Layer 8 of a small transformer language model trained on English Wikipedia (12 layers, counted from 0, width 64).
A neuron adds its activation times its output weights to the MLP's output. To switch it off is to set its activation to zero at one token and run the rest of the model.
A neuron's activation on a vector x is SiLU(gate . x) times (in . x), where the dot is the dot product.

Input weights of the MLP neurons that the questions are about. A number n stands for (n - 500) times 0.0011.
n3 gate: 496 361 520 461 825 385 404 615 619 263 443 466 492 388 370 487 432 491 533 542 687 601 375 279 359 424 705 194 623 618 399 379 461 274 367 235 508 526 340 617 453 532 222 751 628 593 526 349 594 638 483 591 436 191 472 269 596 583 666 456 605 615 500 488
n7 gate: 549 471 566 613 348 484 234 392 657 329 475 538 808 395 361 478 569 608 670 660 378 525 395 508 395 820 431 254 368 451 451 592 913 650 357 534 554 474 626 500 350 549 411 470 310 517 460 714 307 273 399 396 552 416 419 351 580 138 516 516 576 509 428 430
n8 gate: 508 547 370 496 309 626 347 488 441 524 539 296 504 353 133 648 673 421 452 468 604 378 471 445 360 527 665 617 524 535 574 358 450 357 408 557 587 438 633 219 242 620 374 677 451 646 623 596 434 325 633 262 479 174 647 443 601 335 496 565 540 611 691 650
n12 gate: 291 548 120 781 359 523 447 625 540 463 564 429 730 571 665 504 517 546 573 459 410 372 568 637 606 461 386 661 577 636 437 415 354 480 430 496 698 681 572 668 408 630 376 643 202 500 708 726 475 465 693 561 378 521 740 628 565 451 385 335 768 509 458 367
n16 gate: 337 236 534 608 483 496 474 577 500 557 487 245 553 546 565 220 282 455 457 265 539 465 536 496 656 538 322 316 581 279 462 734 586 474 405 513 744 513 437 556 407 554 614 491 87 342 422 689 438 286 609 328 274 409 571 285 249 773 403 546 640 376 408 671
n36 gate: 536 645 476 666 531 441 343 456 354 525 395 337 375 543 649 420 529 513 399 554 373 388 649 540 373 729 513 343 488 584 385 457 633 630 553 529 577 437 730 340 475 366 409 386 298 674 448 615 765 434 529 756 361 377 243 317 159 763 368 272 566 692 371 565
n44 gate: 720 342 360 708 650 432 382 423 556 391 598 587 555 445 611 569 496 504 348 464 600 432 619 310 375 455 533 514 644 636 590 559 784 730 386 623 528 342 448 729 303 576 435 489 522 688 583 378 511 463 575 489 500 514 328 663 564 432 434 558 561 409 286 335
n69 gate: 496 327 275 449 668 513 568 651 322 335 571 701 468 578 486 680 422 268 464 170 671 514 388 575 572 435 681 564 700 173 574 392 670 429 410 614 643 593 715 428 449 158 199 588 810 527 581 776 389 547 477 433 643 432 474 641 599 793 487 573 491 500 696 589
n76 gate: 399 323 488 348 424 512 466 632 525 394 697 564 747 448 391 333 461 655 628 487 213 390 587 442 483 472 680 399 336 304 362 539 697 558 864 622 194 513 470 404 730 432 475 556 551 437 305 556 684 690 416 732 650 454 476 369 324 684 606 436 420 238 521 553
n118 gate: 514 666 395 515 308 424 467 505 454 248 445 590 829 302 180 639 610 524 421 476 668 585 471 449 650 699 659 339 671 215 500 772 373 519 575 936 449 379 471 477 352 311 173 610 375 424 341 783 629 336 477 709 217 702 401 491 461 584 382 549 528 585 476 412
n172 gate: 467 420 583 508 563 518 271 648 283 606 364 461 469 437 543 540 634 699 412 140 358 481 604 530 565 363 492 329 530 629 571 276 528 412 353 481 626 349 344 361 394 689 559 389 464 445 475 380 820 474 531 626 326 481 415 601 751 430 583 652 298 414 617 371
n178 gate: 703 283 577 587 425 739 451 423 282 789 847 420 385 434 677 359 249 768 389 244 603 431 658 476 329 424 429 510 548 34 529 500 490 354 382 495 282 470 271 662 455 198 867 405 525 609 666 561 415 440 485 471 751 510 245 594 557 564 314 364 564 422 420 635
n198 gate: 526 500 487 207 744 521 682 378 248 451 327 294 738 407 571 649 432 164 583 376 245 620 628 678 443 492 396 237 439 379 538 578 269 360 633 389 574 777 440 337 640 542 522 550 500 710 472 468 374 232 358 601 324 633 407 411 412 434 298 420 300 486 616 361
n199 gate: 772 524 612 564 613 582 381 375 355 375 476 409 442 311 447 479 454 437 468 496 704 644 402 749 692 531 471 331 371 428 686 496 474 464 680 640 423 441 797 508 542 708 372 274 186 545 305 547 370 717 504 375 626 607 650 760 577 390 273 484 533 491 624 460
n3 in: 332 452 411 467 360 633 440 552 517 550 551 550 664 406 539 500 718 514 641 384 465 479 311 404 524 473 432 641 710 548 571 330 500 358 573 518 586 468 689 476 632 423 436 235 912 426 281 591 500 447 489 458 461 770 470 624 537 406 463 567 532 441 504 397
n7 in: 429 360 572 568 594 423 324 669 590 507 148 474 478 567 544 339 313 474 522 474 376 411 390 482 467 356 263 577 460 633 624 261 622 533 515 149 536 398 709 390 425 570 433 481 541 474 364 626 504 653 386 529 463 456 461 437 650 335 386 525 647 570 381 666
n8 in: 637 452 299 531 318 450 568 459 330 576 559 527 424 594 583 734 676 315 555 245 761 394 651 611 429 572 392 700 784 504 569 457 473 411 444 375 470 666 582 369 496 342 545 255 527 470 389 632 431 351 511 241 523 654 543 398 567 309 489 525 549 564 470 500
n12 in: 619 585 683 500 425 318 444 319 482 473 346 405 431 353 477 554 416 296 659 481 541 560 488 577 489 752 535 707 493 335 431 465 613 337 582 481 400 608 605 485 729 486 557 439 465 424 528 430 439 653 541 456 293 354 288 334 661 594 275 744 481 738 299 452
n16 in: 545 378 511 452 504 700 465 534 500 559 705 685 366 493 578 452 643 716 347 558 473 371 556 645 473 750 616 555 439 652 669 391 488 393 535 105 328 500 613 562 488 463 328 433 603 496 656 556 393 507 418 696 603 364 519 547 858 581 425 426 719 537 732 527
n36 in: 525 353 378 504 730 441 456 536 540 407 636 571 496 458 338 635 597 636 323 661 416 751 523 525 526 454 553 755 496 364 567 705 687 301 566 511 439 515 610 573 649 377 334 444 661 352 678 580 433 569 320 467 481 467 599 592 661 214 422 430 382 527 359 644
n44 in: 507 607 466 492 459 400 399 454 527 563 371 760 599 496 457 468 691 404 362 605 430 465 629 595 635 228 731 453 508 397 541 641 687 435 562 437 485 708 347 713 476 459 669 643 381 743 360 363 770 529 372 619 317 317 638 676 414 387 579 734 379 582 610 473
n69 in: 593 216 520 539 297 528 571 195 422 551 459 593 577 343 399 192 427 349 492 668 117 281 530 385 454 351 556 428 430 451 480 470 351 587 525 538 438 423 617 692 824 600 690 183 461 610 513 387 513 583 332 657 534 550 532 251 417 496 370 600 572 429 394 500
n76 in: 421 423 566 160 364 724 579 682 423 493 545 572 489 572 575 642 471 533 426 361 525 353 470 528 582 462 742 281 489 298 583 541 660 444 682 655 257 665 541 532 435 353 345 434 449 633 394 456 576 514 272 412 343 464 589 550 537 500 427 435 400 439 475 356
n118 in: 377 329 640 576 680 581 554 568 633 406 527 281 531 418 473 429 555 667 252 380 515 531 412 804 658 500 417 698 519 621 541 604 605 450 531 469 298 448 356 384 425 496 480 235 385 520 177 576 686 460 771 217 476 589 563 406 492 627 485 681 481 496 512 561
n172 in: 500 752 571 611 504 289 339 575 500 640 496 473 220 629 423 504 332 504 715 523 264 500 651 620 184 544 685 465 605 571 359 464 692 583 569 488 647 311 341 374 516 566 519 500 574 338 451 758 363 591 412 492 707 481 478 651 512 408 648 441 488 496 376 650
n178 in: 516 456 355 547 390 539 694 205 460 408 613 600 420 472 459 370 761 589 524 615 537 488 479 270 492 290 538 641 476 721 603 240 534 581 401 571 939 572 300 418 772 437 417 487 601 238 618 705 630 461 632 549 496 578 551 542 383 389 640 366 446 714 483 544
n198 in: 573 620 545 295 255 504 466 392 558 521 591 415 517 403 534 461 319 665 454 618 341 305 312 326 483 528 599 428 591 731 431 644 522 175 391 355 488 457 435 454 517 431 551 457 138 713 268 242 547 620 432 512 392 344 759 666 341 395 291 516 585 670 619 252
n199 in: 514 430 427 697 606 561 730 518 687 173 489 529 343 387 439 277 423 710 465 482 607 565 496 430 532 500 449 403 461 651 341 634 373 599 332 424 549 699 400 579 569 517 514 430 361 543 284 400 632 347 489 369 526 482 497 312 635 575 597 527 676 735 540 588

Output weights of the MLP neurons that the questions are about. A number n stands for (n - 500) times 0.0011.
n3: 597 538 489 589 214 559 391 380 359 618 583 467 712 428 486 467 462 379 379 489 584 538 271 567 545 381 505 543 424 411 518 402 306 716 469 369 507 332 494 511 465 228 593 452 547 657 652 469 623 429 546 306 573 539 360 649 401 516 675 640 467 470 494 507
n7: 476 540 474 463 418 475 414 716 446 571 568 396 527 526 428 387 559 178 339 441 597 463 531 536 484 491 482 493 622 211 589 441 696 324 712 523 559 533 402 579 523 536 320 487 726 596 415 536 320 709 314 362 405 582 616 335 582 578 552 381 408 629 525 690
n8: 508 407 360 586 214 477 528 447 548 642 486 628 698 551 669 697 726 434 480 270 497 641 434 576 546 646 366 505 615 485 449 439 486 305 440 321 398 585 423 325 616 601 397 604 504 659 648 698 618 522 553 661 643 688 479 447 601 540 498 460 537 532 498 516
n12: 616 503 535 611 365 567 475 565 549 609 750 565 416 294 536 484 411 495 567 318 597 582 487 422 562 659 494 389 481 684 561 448 445 537 547 554 554 466 632 544 421 477 253 455 566 684 595 510 652 597 591 498 582 785 470 387 623 464 283 304 503 446 568 317
n16: 555 427 603 718 719 535 320 644 329 488 318 429 610 558 476 335 505 432 526 411 598 520 638 421 392 313 567 678 554 455 397 590 504 613 529 498 558 532 552 530 354 610 595 640 627 340 766 369 402 502 632 394 455 525 636 529 534 558 517 540 371 367 693 572
n36: 562 687 355 440 580 403 217 414 260 380 450 398 556 634 444 423 387 445 604 633 561 548 550 658 336 352 427 501 370 237 454 628 540 596 460 525 662 322 626 400 615 556 301 426 473 430 389 669 713 442 456 557 601 543 461 597 488 473 565 521 607 565 682 498
n44: 512 449 485 627 423 370 487 419 734 449 594 374 281 508 656 551 544 454 470 396 594 358 497 358 417 350 397 566 550 351 595 439 388 457 384 681 230 385 338 480 406 315 761 501 708 489 414 444 390 411 605 450 339 579 485 427 642 500 462 455 638 297 482 377
n69: 470 647 511 445 469 441 562 470 452 407 688 445 341 598 543 594 512 299 650 490 363 478 622 486 554 519 711 667 916 400 577 530 532 437 572 401 634 669 246 648 416 478 793 259 560 410 430 605 452 542 550 600 434 471 593 260 580 290 626 359 461 445 455 342
n76: 340 519 412 539 444 546 506 467 554 335 611 450 329 306 491 603 443 538 604 695 525 442 717 405 578 312 454 377 571 461 457 503 468 499 634 632 483 535 384 413 501 458 608 297 429 655 524 509 725 494 602 633 501 695 481 441 579 679 228 604 386 554 684 425
n118: 342 518 593 533 539 713 542 485 487 423 562 410 515 437 360 528 450 617 581 530 392 357 391 675 364 416 446 406 454 729 427 605 556 621 537 387 402 831 587 574 790 613 15 316 671 497 431 446 518 601 615 531 356 511 478 504 503 593 543 441 480 287 337 479
n172: 671 702 329 465 416 535 650 462 544 672 397 602 355 476 204 518 432 347 445 558 668 443 495 182 621 583 514 678 613 724 482 432 375 496 601 455 648 566 651 474 474 553 347 179 526 481 486 401 428 323 545 642 524 676 406 325 384 510 626 462 608 511 521 575
n178: 510 371 372 619 270 644 542 622 380 401 689 462 312 551 339 815 627 522 345 314 214 456 685 610 524 521 606 522 523 407 629 619 494 462 641 381 389 575 480 649 676 487 602 390 556 464 589 584 503 637 545 412 613 636 289 321 417 494 334 273 515 569 562 442
n198: 364 434 569 183 545 372 640 219 526 503 314 348 539 698 350 409 604 617 548 357 496 611 560 558 804 562 494 462 415 626 403 442 493 690 491 478 518 518 694 471 718 490 183 336 403 508 490 556 691 683 320 384 450 703 384 366 307 469 437 500 389 575 596 357
n199: 487 568 429 568 512 569 538 459 692 302 446 569 534 599 602 411 493 673 480 433 465 464 675 279 468 433 459 680 495 250 388 694 463 543 543 398 682 531 473 346 476 486 391 619 373 496 464 508 586 746 601 597 673 660 299 581 635 464 610 457 526 568 538 488

Each question names a token from some text and the token that comes next. It shows the vector x that enters the MLP there. A number n stands for (n - 500) times 0.006.

Then comes g, the gradient of the next token's log-probability with respect to the MLP's output, scaled to length 1. A neuron's effect is roughly proportional to its activation times (output weights . g). A number n stands for (n - 500) times 0.00096.

"to", then " |"
x: 125 603 414 458 89 591 581 423 663 572 465 612 343 642 527 460 633 472 561 734 481 567 350 519 430 579 544 614 580 621 540 363 624 571 572 429 636 582 476 673 699 538 536 356 527 395 496 415 586 575 502 659 574 256 364 480 457 382 568 400 513 578 682 413
g: 443 348 310 586 566 517 685 339 404 609 280 716 355 562 223 435 437 311 582 570 620 634 510 504 307 291 744 475 338 480 481 618 581 379 504 690 539 357 342 537 281 518 515 533 330 484 566 419 409 335 313 694 564 622 485 540 404 453 742 533 482 569 577 263
Switching off which neuron hurts the next token most? n178

"c", then "i"
x: 219 478 222 530 387 535 550 506 472 554 377 701 503 679 333 516 441 699 384 576 240 425 338 635 528 568 439 518 634 789 357 286 560 415 651 409 537 530 647 536 535 687 701 493 511 475 457 529 453 600 567 402 575 595 355 390 365 539 585 489 538 564 432 633
g: 310 731 683 464 403 374 610 770 522 601 648 503 425 471 403 487 516 423 605 523 318 516 453 586 446 744 365 733 421 569 498 334 764 589 311 582 572 462 684 388 463 613 456 392 647 423 582 470 597 639 272 501 443 192 715 395 517 667 486 438 605 402 293 515
Switching off which neuron hurts the next token most? n76

" Med", then "ic"
x: 408 709 527 631 267 300 585 639 645 438 440 529 464 572 423 479 348 575 464 483 411 473 250 738 437 569 292 486 531 641 514 460 457 340 594 249 689 548 626 410 411 759 522 588 530 398 485 531 402 187 524 680 646 567 576 518 450 366 531 547 565 538 439 799
g: 389 303 567 726 329 662 589 377 510 499 620 293 213 537 582 417 392 620 492 542 357 338 456 371 458 533 438 525 304 576 488 460 274 479 731 259 630 748 255 773 630 537 598 586 515 580 376 291 472 529 607 465 413 532 465 364 440 418 701 398 601 468 520 426
Which two neurons, each switched off alone, lower its probability most, in order? n69, n44

"rol", then "ier"
x: 392 532 648 684 431 482 683 502 565 443 385 659 298 509 530 472 481 654 247 438 519 384 449 661 562 464 244 374 539 749 604 375 479 665 356 313 495 590 497 365 491 564 589 658 556 492 360 485 466 597 634 530 438 418 789 566 458 331 669 613 420 497 412 688
g: 494 730 551 678 441 483 563 573 409 395 503 254 554 708 543 414 346 494 474 448 581 220 526 607 481 317 619 649 192 380 358 313 766 463 224 607 454 630 549 290 515 437 550 412 592 365 426 657 522 533 322 439 516 497 328 358 341 515 562 286 518 370 381 480
Which neuron, switched off, raises the next token's probability most? n7

" the", then " film"
x: 504 529 444 398 335 333 608 709 627 590 400 450 116 497 604 662 481 485 348 579 774 484 352 460 502 491 407 535 499 392 439 371 543 809 550 480 405 530 607 502 579 793 438 606 482 432 608 485 463 465 653 499 586 484 591 426 423 448 413 370 289 660 356 534
g: 591 452 365 383 625 426 557 376 607 731 692 508 326 518 206 260 488 538 334 196 550 522 559 605 682 557 430 529 429 554 276 775 611 585 577 416 605 387 755 489 534 491 692 501 435 398 395 435 420 566 497 778 697 401 358 554 485 466 435 298 571 582 565 501
Switching off which neuron hurts the next token most? n198

"ily", then " on"
x: 560 711 527 339 208 583 400 539 695 588 539 540 335 505 308 516 636 576 382 484 623 648 331 378 514 612 411 597 537 365 399 264 660 938 344 488 548 458 472 579 606 573 544 622 475 585 365 459 412 433 517 617 468 352 520 517 440 352 326 535 558 423 470 543
g: 285 565 244 269 310 642 553 503 381 424 374 635 549 396 468 519 455 621 294 539 528 652 619 629 421 258 537 372 447 690 535 434 461 507 640 599 646 313 479 215 505 436 562 527 475 561 551 526 409 437 485 525 651 325 612 539 342 388 470 727 774 526 747 729
Switching off which neuron hurts the next token most? n118

"g", then "ed"
x: 474 534 492 567 260 716 572 625 580 652 547 394 588 650 469 372 596 634 364 385 474 330 264 535 412 369 278 541 405 892 426 379 420 580 374 566 603 509 514 407 498 614 632 516 493 573 692 545 490 534 547 393 594 509 794 467 495 461 625 419 405 508 412 682
g: 435 598 473 773 448 308 492 577 371 467 811 384 372 640 349 584 400 616 344 523 432 360 715 448 472 393 614 579 430 577 371 314 535 541 537 602 525 110 321 451 578 421 421 676 535 352 398 444 468 630 567 480 444 570 461 530 328 418 430 356 478 747 319 247
Switching off which neuron hurts the next token most? n44

" H", then "its"
x: 487 689 595 515 390 328 655 432 762 540 455 495 422 482 417 582 315 622 462 513 679 450 488 737 254 506 398 483 488 762 410 263 284 420 314 533 343 529 523 569 341 566 544 491 482 430 440 453 509 576 593 390 668 351 521 435 212 342 562 338 475 671 422 625
g: 382 672 543 523 765 650 417 680 438 512 464 678 621 349 755 519 337 412 543 566 312 404 542 526 733 432 540 643 372 530 331 630 520 440 541 495 421 608 422 678 556 534 398 405 257 361 597 394 616 450 219 402 605 292 496 444 770 531 510 256 554 646 659 590
Switching off which neuron hurts the next token most? n3

" of", then " N"
x: 475 637 424 484 313 350 578 666 639 732 502 470 479 661 613 697 287 695 485 570 619 648 405 680 340 459 510 389 585 539 507 495 492 619 530 475 816 686 684 526 621 671 390 613 379 449 544 496 471 366 543 619 624 688 550 556 530 515 470 196 526 497 473 625
g: 442 359 445 514 654 344 901 476 322 619 709 495 326 652 616 628 515 624 659 489 490 400 374 504 297 446 497 513 250 541 484 364 565 666 344 775 486 483 547 573 591 511 526 489 620 460 422 399 445 648 399 651 491 519 896 488 501 343 696 583 425 575 518 440
Switching off which neuron hurts the next token most? n12

"ay", then "e"
x: 466 462 527 549 194 228 554 495 756 550 432 559 343 469 526 681 580 646 463 549 537 606 485 847 598 321 490 486 566 582 393 559 372 608 353 377 776 460 414 516 564 750 696 436 546 651 411 424 520 494 440 595 770 409 703 467 467 353 444 284 469 432 472 671
g: 389 628 587 399 643 420 418 555 717 299 505 270 476 608 568 452 447 362 555 191 505 537 562 559 606 483 360 668 672 380 420 412 511 418 301 397 503 545 511 824 577 405 510 450 84 408 632 397 658 584 261 490 637 400 381 410 501 736 526 487 486 524 430 548
Which neuron, switched off, raises the next token's probability most? n198

" \"", then "B"
x: 585 492 421 447 603 416 455 699 528 661 411 472 344 514 335 478 313 307 235 504 563 486 493 535 404 598 479 511 488 647 402 313 733 365 451 535 523 451 626 582 463 618 601 472 590 550 226 478 561 399 613 754 380 643 672 477 638 288 515 333 470 714 351 565
g: 507 233 701 390 527 472 479 361 224 580 253 354 507 439 691 347 386 613 372 478 657 351 566 500 522 508 352 869 656 365 529 342 446 417 602 368 436 518 409 555 402 351 400 508 248 670 517 663 529 487 428 348 559 478 542 585 682 525 294 354 449 437 631 388
Which neuron, switched off, raises the next token's probability most? n172

" ", then "197"
x: 292 482 346 474 466 516 631 478 410 548 564 327 421 240 495 257 366 460 346 654 570 320 581 583 513 536 474 551 561 334 384 261 564 779 638 448 487 415 418 487 546 858 430 590 650 578 479 434 343 635 495 625 524 468 461 308 454 440 582 413 538 517 360 633
g: 603 300 507 315 530 614 467 490 391 335 442 446 493 647 462 732 386 517 426 358 575 649 410 443 482 547 425 621 575 385 674 593 264 435 784 144 671 347 676 802 412 446 320 480 570 431 482 747 599 519 399 405 430 486 526 469 583 617 453 552 612 259 597 569
Switching off which neuron hurts the next token most? n76

"6", then ","
x: 396 704 345 430 436 511 657 545 575 649 336 381 296 457 498 288 541 527 473 542 369 519 509 269 445 410 404 504 609 369 349 376 644 729 547 744 600 506 416 485 534 687 557 684 550 625 233 602 357 264 535 591 535 550 463 454 491 371 552 421 485 605 585 740
g: 660 456 562 619 713 542 449 372 404 497 269 299 380 582 532 399 611 480 311 395 566 551 363 455 526 401 678 395 545 710 654 583 515 509 498 511 689 552 471 740 465 711 569 443 592 407 429 315 517 335 395 526 452 636 441 309 548 604 759 372 834 433 660 226
Which neuron, switched off, raises the next token's probability most? n16

" To", then " F"
x: 537 664 458 511 333 606 557 645 664 415 734 515 307 537 507 613 455 279 351 414 734 463 484 684 449 599 508 549 567 621 537 272 619 727 357 593 565 522 379 654 433 629 594 531 499 446 150 416 492 538 656 594 516 441 437 397 536 365 456 386 451 483 297 677
g: 557 447 532 414 290 359 481 704 479 627 334 429 396 409 447 513 97 510 626 460 516 720 470 467 389 532 540 509 492 647 597 557 354 722 212 628 466 499 597 454 656 527 527 615 645 584 670 603 703 440 628 340 540 748 581 609 590 474 363 242 371 619 678 500
Which neuron, switched off, raises the next token's probability most? n69

" University", then " in"
x: 487 716 559 322 381 578 576 474 598 427 361 555 242 409 553 654 495 484 642 625 560 554 448 569 303 309 356 426 553 268 481 274 507 781 454 458 495 426 419 423 648 724 478 593 652 489 285 371 475 343 607 607 456 441 712 437 494 360 578 482 491 629 485 649
g: 576 556 328 58 525 531 519 442 548 344 434 617 727 645 449 413 366 673 467 621 560 652 675 395 489 572 505 424 498 436 443 338 372 542 662 763 483 667 586 287 491 379 369 492 424 499 530 656 425 508 507 430 379 188 456 522 493 487 363 605 618 356 441 803
Switching off which neuron hurts the next token most? n178

" ", then " |\n"
x: 64 509 494 441 469 363 638 462 495 612 542 504 437 426 379 486 363 608 313 646 534 492 432 475 648 581 574 570 287 350 370 336 609 478 666 555 617 435 385 471 428 748 460 448 651 469 644 308 416 787 546 527 625 498 529 249 504 342 435 450 421 556 446 487
g: 605 342 604 705 415 478 460 529 236 560 406 760 308 550 468 594 579 605 415 569 480 583 96 435 820 454 473 449 550 368 444 783 397 573 658 423 343 457 527 437 701 288 623 391 483 387 459 441 457 384 505 457 625 411 583 448 362 570 374 267 463 449 612 438
Which neuron, switched off, raises the next token's probability most? n178

"ood", then "man"
x: 357 544 711 422 454 399 649 608 707 475 493 594 456 673 431 577 395 467 329 250 442 475 546 698 572 395 409 409 582 785 357 478 517 767 385 630 410 484 480 482 543 594 708 651 505 488 388 500 430 524 573 516 540 546 621 531 561 302 295 482 575 441 217 631
g: 397 731 685 390 547 206 521 488 323 423 692 537 745 497 491 432 581 529 569 716 692 438 635 520 718 335 580 356 437 619 514 669 435 408 562 277 362 410 549 377 349 627 444 375 544 657 258 627 291 346 499 418 617 510 420 408 523 264 629 640 559 417 500 447
Which neuron, switched off, raises the next token's probability most? n178

" G", then "ood"
x: 417 416 581 487 206 283 742 339 835 629 503 408 505 288 553 491 654 468 504 556 489 386 455 618 485 528 298 645 515 642 318 250 483 559 342 412 632 467 513 481 462 661 718 442 552 437 306 582 515 438 578 488 532 504 505 433 535 589 648 362 563 566 410 732
g: 630 438 417 657 530 604 444 242 531 555 450 281 530 341 342 521 378 463 408 407 503 342 379 322 351 381 522 707 359 471 398 635 305 491 391 278 435 613 504 486 417 450 411 336 507 825 577 342 468 398 638 435 234 527 409 476 514 688 337 314 333 736 529 363
Switching off which neuron hurts the next token most? n76

"re", then "le"
x: 474 530 468 663 351 406 503 585 672 478 493 476 440 643 436 692 578 675 294 639 526 505 398 381 339 791 544 569 703 406 443 480 204 458 479 530 313 335 538 426 552 797 591 596 636 432 231 471 400 500 554 611 547 278 539 438 574 363 417 469 479 648 619 493
g: 404 226 645 492 535 628 550 450 520 596 601 557 382 528 601 380 312 734 399 279 708 374 742 399 698 714 430 408 464 589 474 493 576 500 343 719 690 434 489 401 679 403 478 237 487 748 404 514 481 400 500 542 596 260 459 701 346 496 415 339 499 577 567 399
Which neuron, switched off, raises the next token's probability most? n198

" Wh", then "at"
x: 631 724 573 334 514 538 555 516 593 329 446 436 320 452 452 624 457 486 283 453 532 310 404 559 500 630 364 601 507 502 467 296 502 511 384 401 454 546 523 623 460 577 570 488 591 338 180 458 564 385 524 675 412 420 474 502 340 412 335 300 604 701 372 796
g: 529 308 648 449 454 574 250 353 529 490 423 370 292 350 518 603 723 773 578 295 704 697 343 365 266 534 344 524 571 511 450 625 319 274 442 395 500 560 592 460 613 306 447 490 669 411 538 613 355 726 479 660 440 501 578 624 435 712 557 452 496 643 423 397
Switching off which neuron hurts the next token most? n36

"ving", then " art"
x: 520 700 524 288 371 581 480 595 536 606 289 455 338 406 426 664 538 540 488 585 626 583 455 520 489 559 385 460 646 456 455 298 568 771 534 656 696 442 380 508 620 607 570 589 424 563 284 386 423 267 576 609 638 560 416 413 577 430 311 540 459 710 265 721
g: 664 349 670 471 802 514 617 684 539 586 420 536 534 429 293 336 463 535 309 441 277 420 510 375 662 445 570 491 662 615 331 532 448 665 661 356 373 624 654 614 592 405 283 400 426 328 279 559 570 666 620 529 565 479 500 626 525 570 381 118 423 515 414 453
Switching off which neuron hurts the next token most? n36

"it", then "ation"
x: 411 755 600 608 215 378 678 750 613 509 303 443 551 469 593 638 448 788 480 409 455 626 499 699 459 631 291 393 527 469 546 458 578 591 507 307 552 591 494 413 540 434 428 547 636 513 281 497 529 605 541 390 678 444 390 608 401 282 737 587 408 535 477 602
g: 471 552 490 483 398 583 806 480 402 478 429 584 283 542 464 360 475 642 547 318 418 420 292 375 367 517 611 503 514 313 220 345 486 474 466 656 550 533 619 541 646 606 765 575 688 634 648 665 662 381 605 439 466 668 633 625 424 416 483 773 330 527 214 409
Which neuron, switched off, raises the next token's probability most? n7

" De", then "af"
x: 471 504 516 558 458 367 651 527 731 467 556 434 324 318 447 583 432 453 274 678 512 372 351 581 395 613 313 588 619 690 504 168 624 562 453 365 653 436 543 503 606 615 488 518 595 608 424 505 476 591 705 535 318 537 611 427 613 407 450 554 420 683 482 807
g: 391 453 679 362 437 407 644 284 613 534 612 675 533 290 453 365 574 583 338 447 739 312 474 542 467 711 569 349 598 521 767 474 521 433 601 546 341 635 540 484 552 506 614 471 275 210 442 592 495 543 300 405 447 236 570 241 491 668 651 508 385 517 335 394
Which neuron, switched off, raises the next token's probability most? n76

"erson", then " Nor"
x: 302 660 510 459 180 402 506 571 737 537 336 543 246 530 557 358 497 516 543 514 418 534 515 601 224 383 327 429 350 478 477 479 446 783 312 442 496 416 604 580 513 654 624 650 573 480 501 461 464 459 563 542 417 545 790 366 360 326 477 409 574 397 692 610
g: 514 440 591 446 594 508 674 504 381 595 673 346 630 556 684 616 278 563 630 701 659 475 324 485 555 662 289 334 401 552 638 463 465 614 260 643 606 719 579 304 455 500 596 344 605 731 594 454 441 602 732 342 540 618 334 415 679 702 292 521 502 614 431 504
Which neuron, switched off, raises the next token's probability most? n12

" ", then "201"
x: 292 534 427 458 350 411 579 496 613 672 439 466 337 390 282 495 258 575 281 645 598 469 407 572 623 498 640 497 367 316 425 337 584 412 641 491 491 500 512 490 505 779 297 461 682 407 542 364 469 527 581 637 555 432 606 434 303 253 596 390 593 574 464 556
g: 544 442 513 573 351 240 510 435 369 416 455 323 478 424 548 135 323 527 438 341 602 505 620 700 498 577 488 437 335 639 484 434 693 580 221 197 633 479 658 465 372 648 379 530 347 682 349 576 434 607 580 639 526 569 420 571 642 338 421 395 471 396 289 360
Which neuron, switched off, raises the next token's probability most? n8

" sk", then "ill"
x: 558 587 638 370 569 434 623 540 667 537 521 293 422 336 334 724 470 497 271 575 492 445 387 304 481 513 308 467 475 661 384 195 590 513 369 490 292 484 504 547 323 799 645 548 547 378 358 354 519 499 503 520 499 385 474 472 493 376 408 342 661 544 395 732
g: 405 678 445 605 715 547 519 334 753 681 607 410 447 449 581 536 404 434 368 557 386 591 151 393 507 389 805 630 573 573 558 472 332 502 615 452 595 546 463 636 353 386 605 385 480 751 493 448 721 213 408 341 698 400 351 501 449 481 470 712 432 417 481 549
Which neuron, switched off, raises the next token's probability most? n3

"ot", then "to"
x: 252 523 444 461 216 491 713 374 511 582 452 499 344 600 459 466 588 568 586 580 289 512 545 544 528 626 479 337 524 627 444 366 704 725 627 452 492 664 372 474 654 582 802 404 555 414 508 419 442 647 689 569 671 290 491 426 352 322 547 444 630 482 495 516
g: 487 568 404 432 442 550 470 424 225 473 353 487 616 539 713 622 515 453 456 427 402 710 748 430 544 670 462 389 383 429 531 468 632 468 547 587 454 238 658 802 533 646 470 442 660 726 534 825 397 469 567 343 651 343 551 754 539 329 606 413 392 341 386 575
Switching off which neuron hurts the next token most? n76

" who", then " were"
x: 746 606 383 438 350 656 493 460 698 445 535 334 281 488 566 575 501 537 347 549 735 537 483 479 509 519 344 646 434 445 417 268 659 796 364 609 416 397 565 489 554 727 553 499 594 570 248 444 349 336 548 701 444 506 458 409 509 382 357 415 499 476 304 439
g: 567 726 379 531 612 439 460 668 395 662 540 534 407 328 392 415 737 378 625 878 620 496 554 569 510 586 528 502 421 597 469 433 562 560 655 641 670 457 276 320 358 632 452 593 378 291 467 684 355 527 593 348 680 692 301 334 422 264 427 650 516 503 540 466
Switching off which neuron hurts the next token most? n44

"ended", then "."
x: 593 650 397 310 259 432 400 577 513 602 358 423 333 452 561 560 434 461 374 578 690 574 371 402 464 358 412 552 620 325 455 330 620 748 621 582 602 515 473 634 563 596 479 685 551 612 343 441 406 392 664 622 494 480 442 439 509 309 354 411 441 615 210 714
g: 393 672 538 531 427 435 425 285 376 515 359 679 362 498 506 613 888 516 704 521 566 272 547 377 563 444 689 523 631 577 429 376 618 611 468 588 612 215 506 612 441 455 624 716 493 368 583 630 497 278 344 584 543 650 642 454 359 528 645 648 465 668 740 490
Switching off which neuron hurts the next token most? n118

" The", then " Ar"
x: 443 578 524 344 447 268 573 748 699 515 381 419 239 558 443 630 297 429 365 486 818 516 492 487 599 554 402 436 514 569 464 236 681 672 479 593 466 609 634 556 543 596 517 484 637 441 383 549 468 547 761 513 624 597 664 471 490 378 401 340 438 611 447 478
g: 438 337 311 589 587 513 522 601 530 446 336 542 474 752 618 376 585 622 427 524 339 362 300 411 506 437 333 306 601 401 403 415 384 456 691 387 674 577 416 384 589 628 389 424 562 590 314 507 437 613 662 524 647 739 453 861 527 773 298 486 581 608 411 678
Switching off which neuron hurts the next token most? n69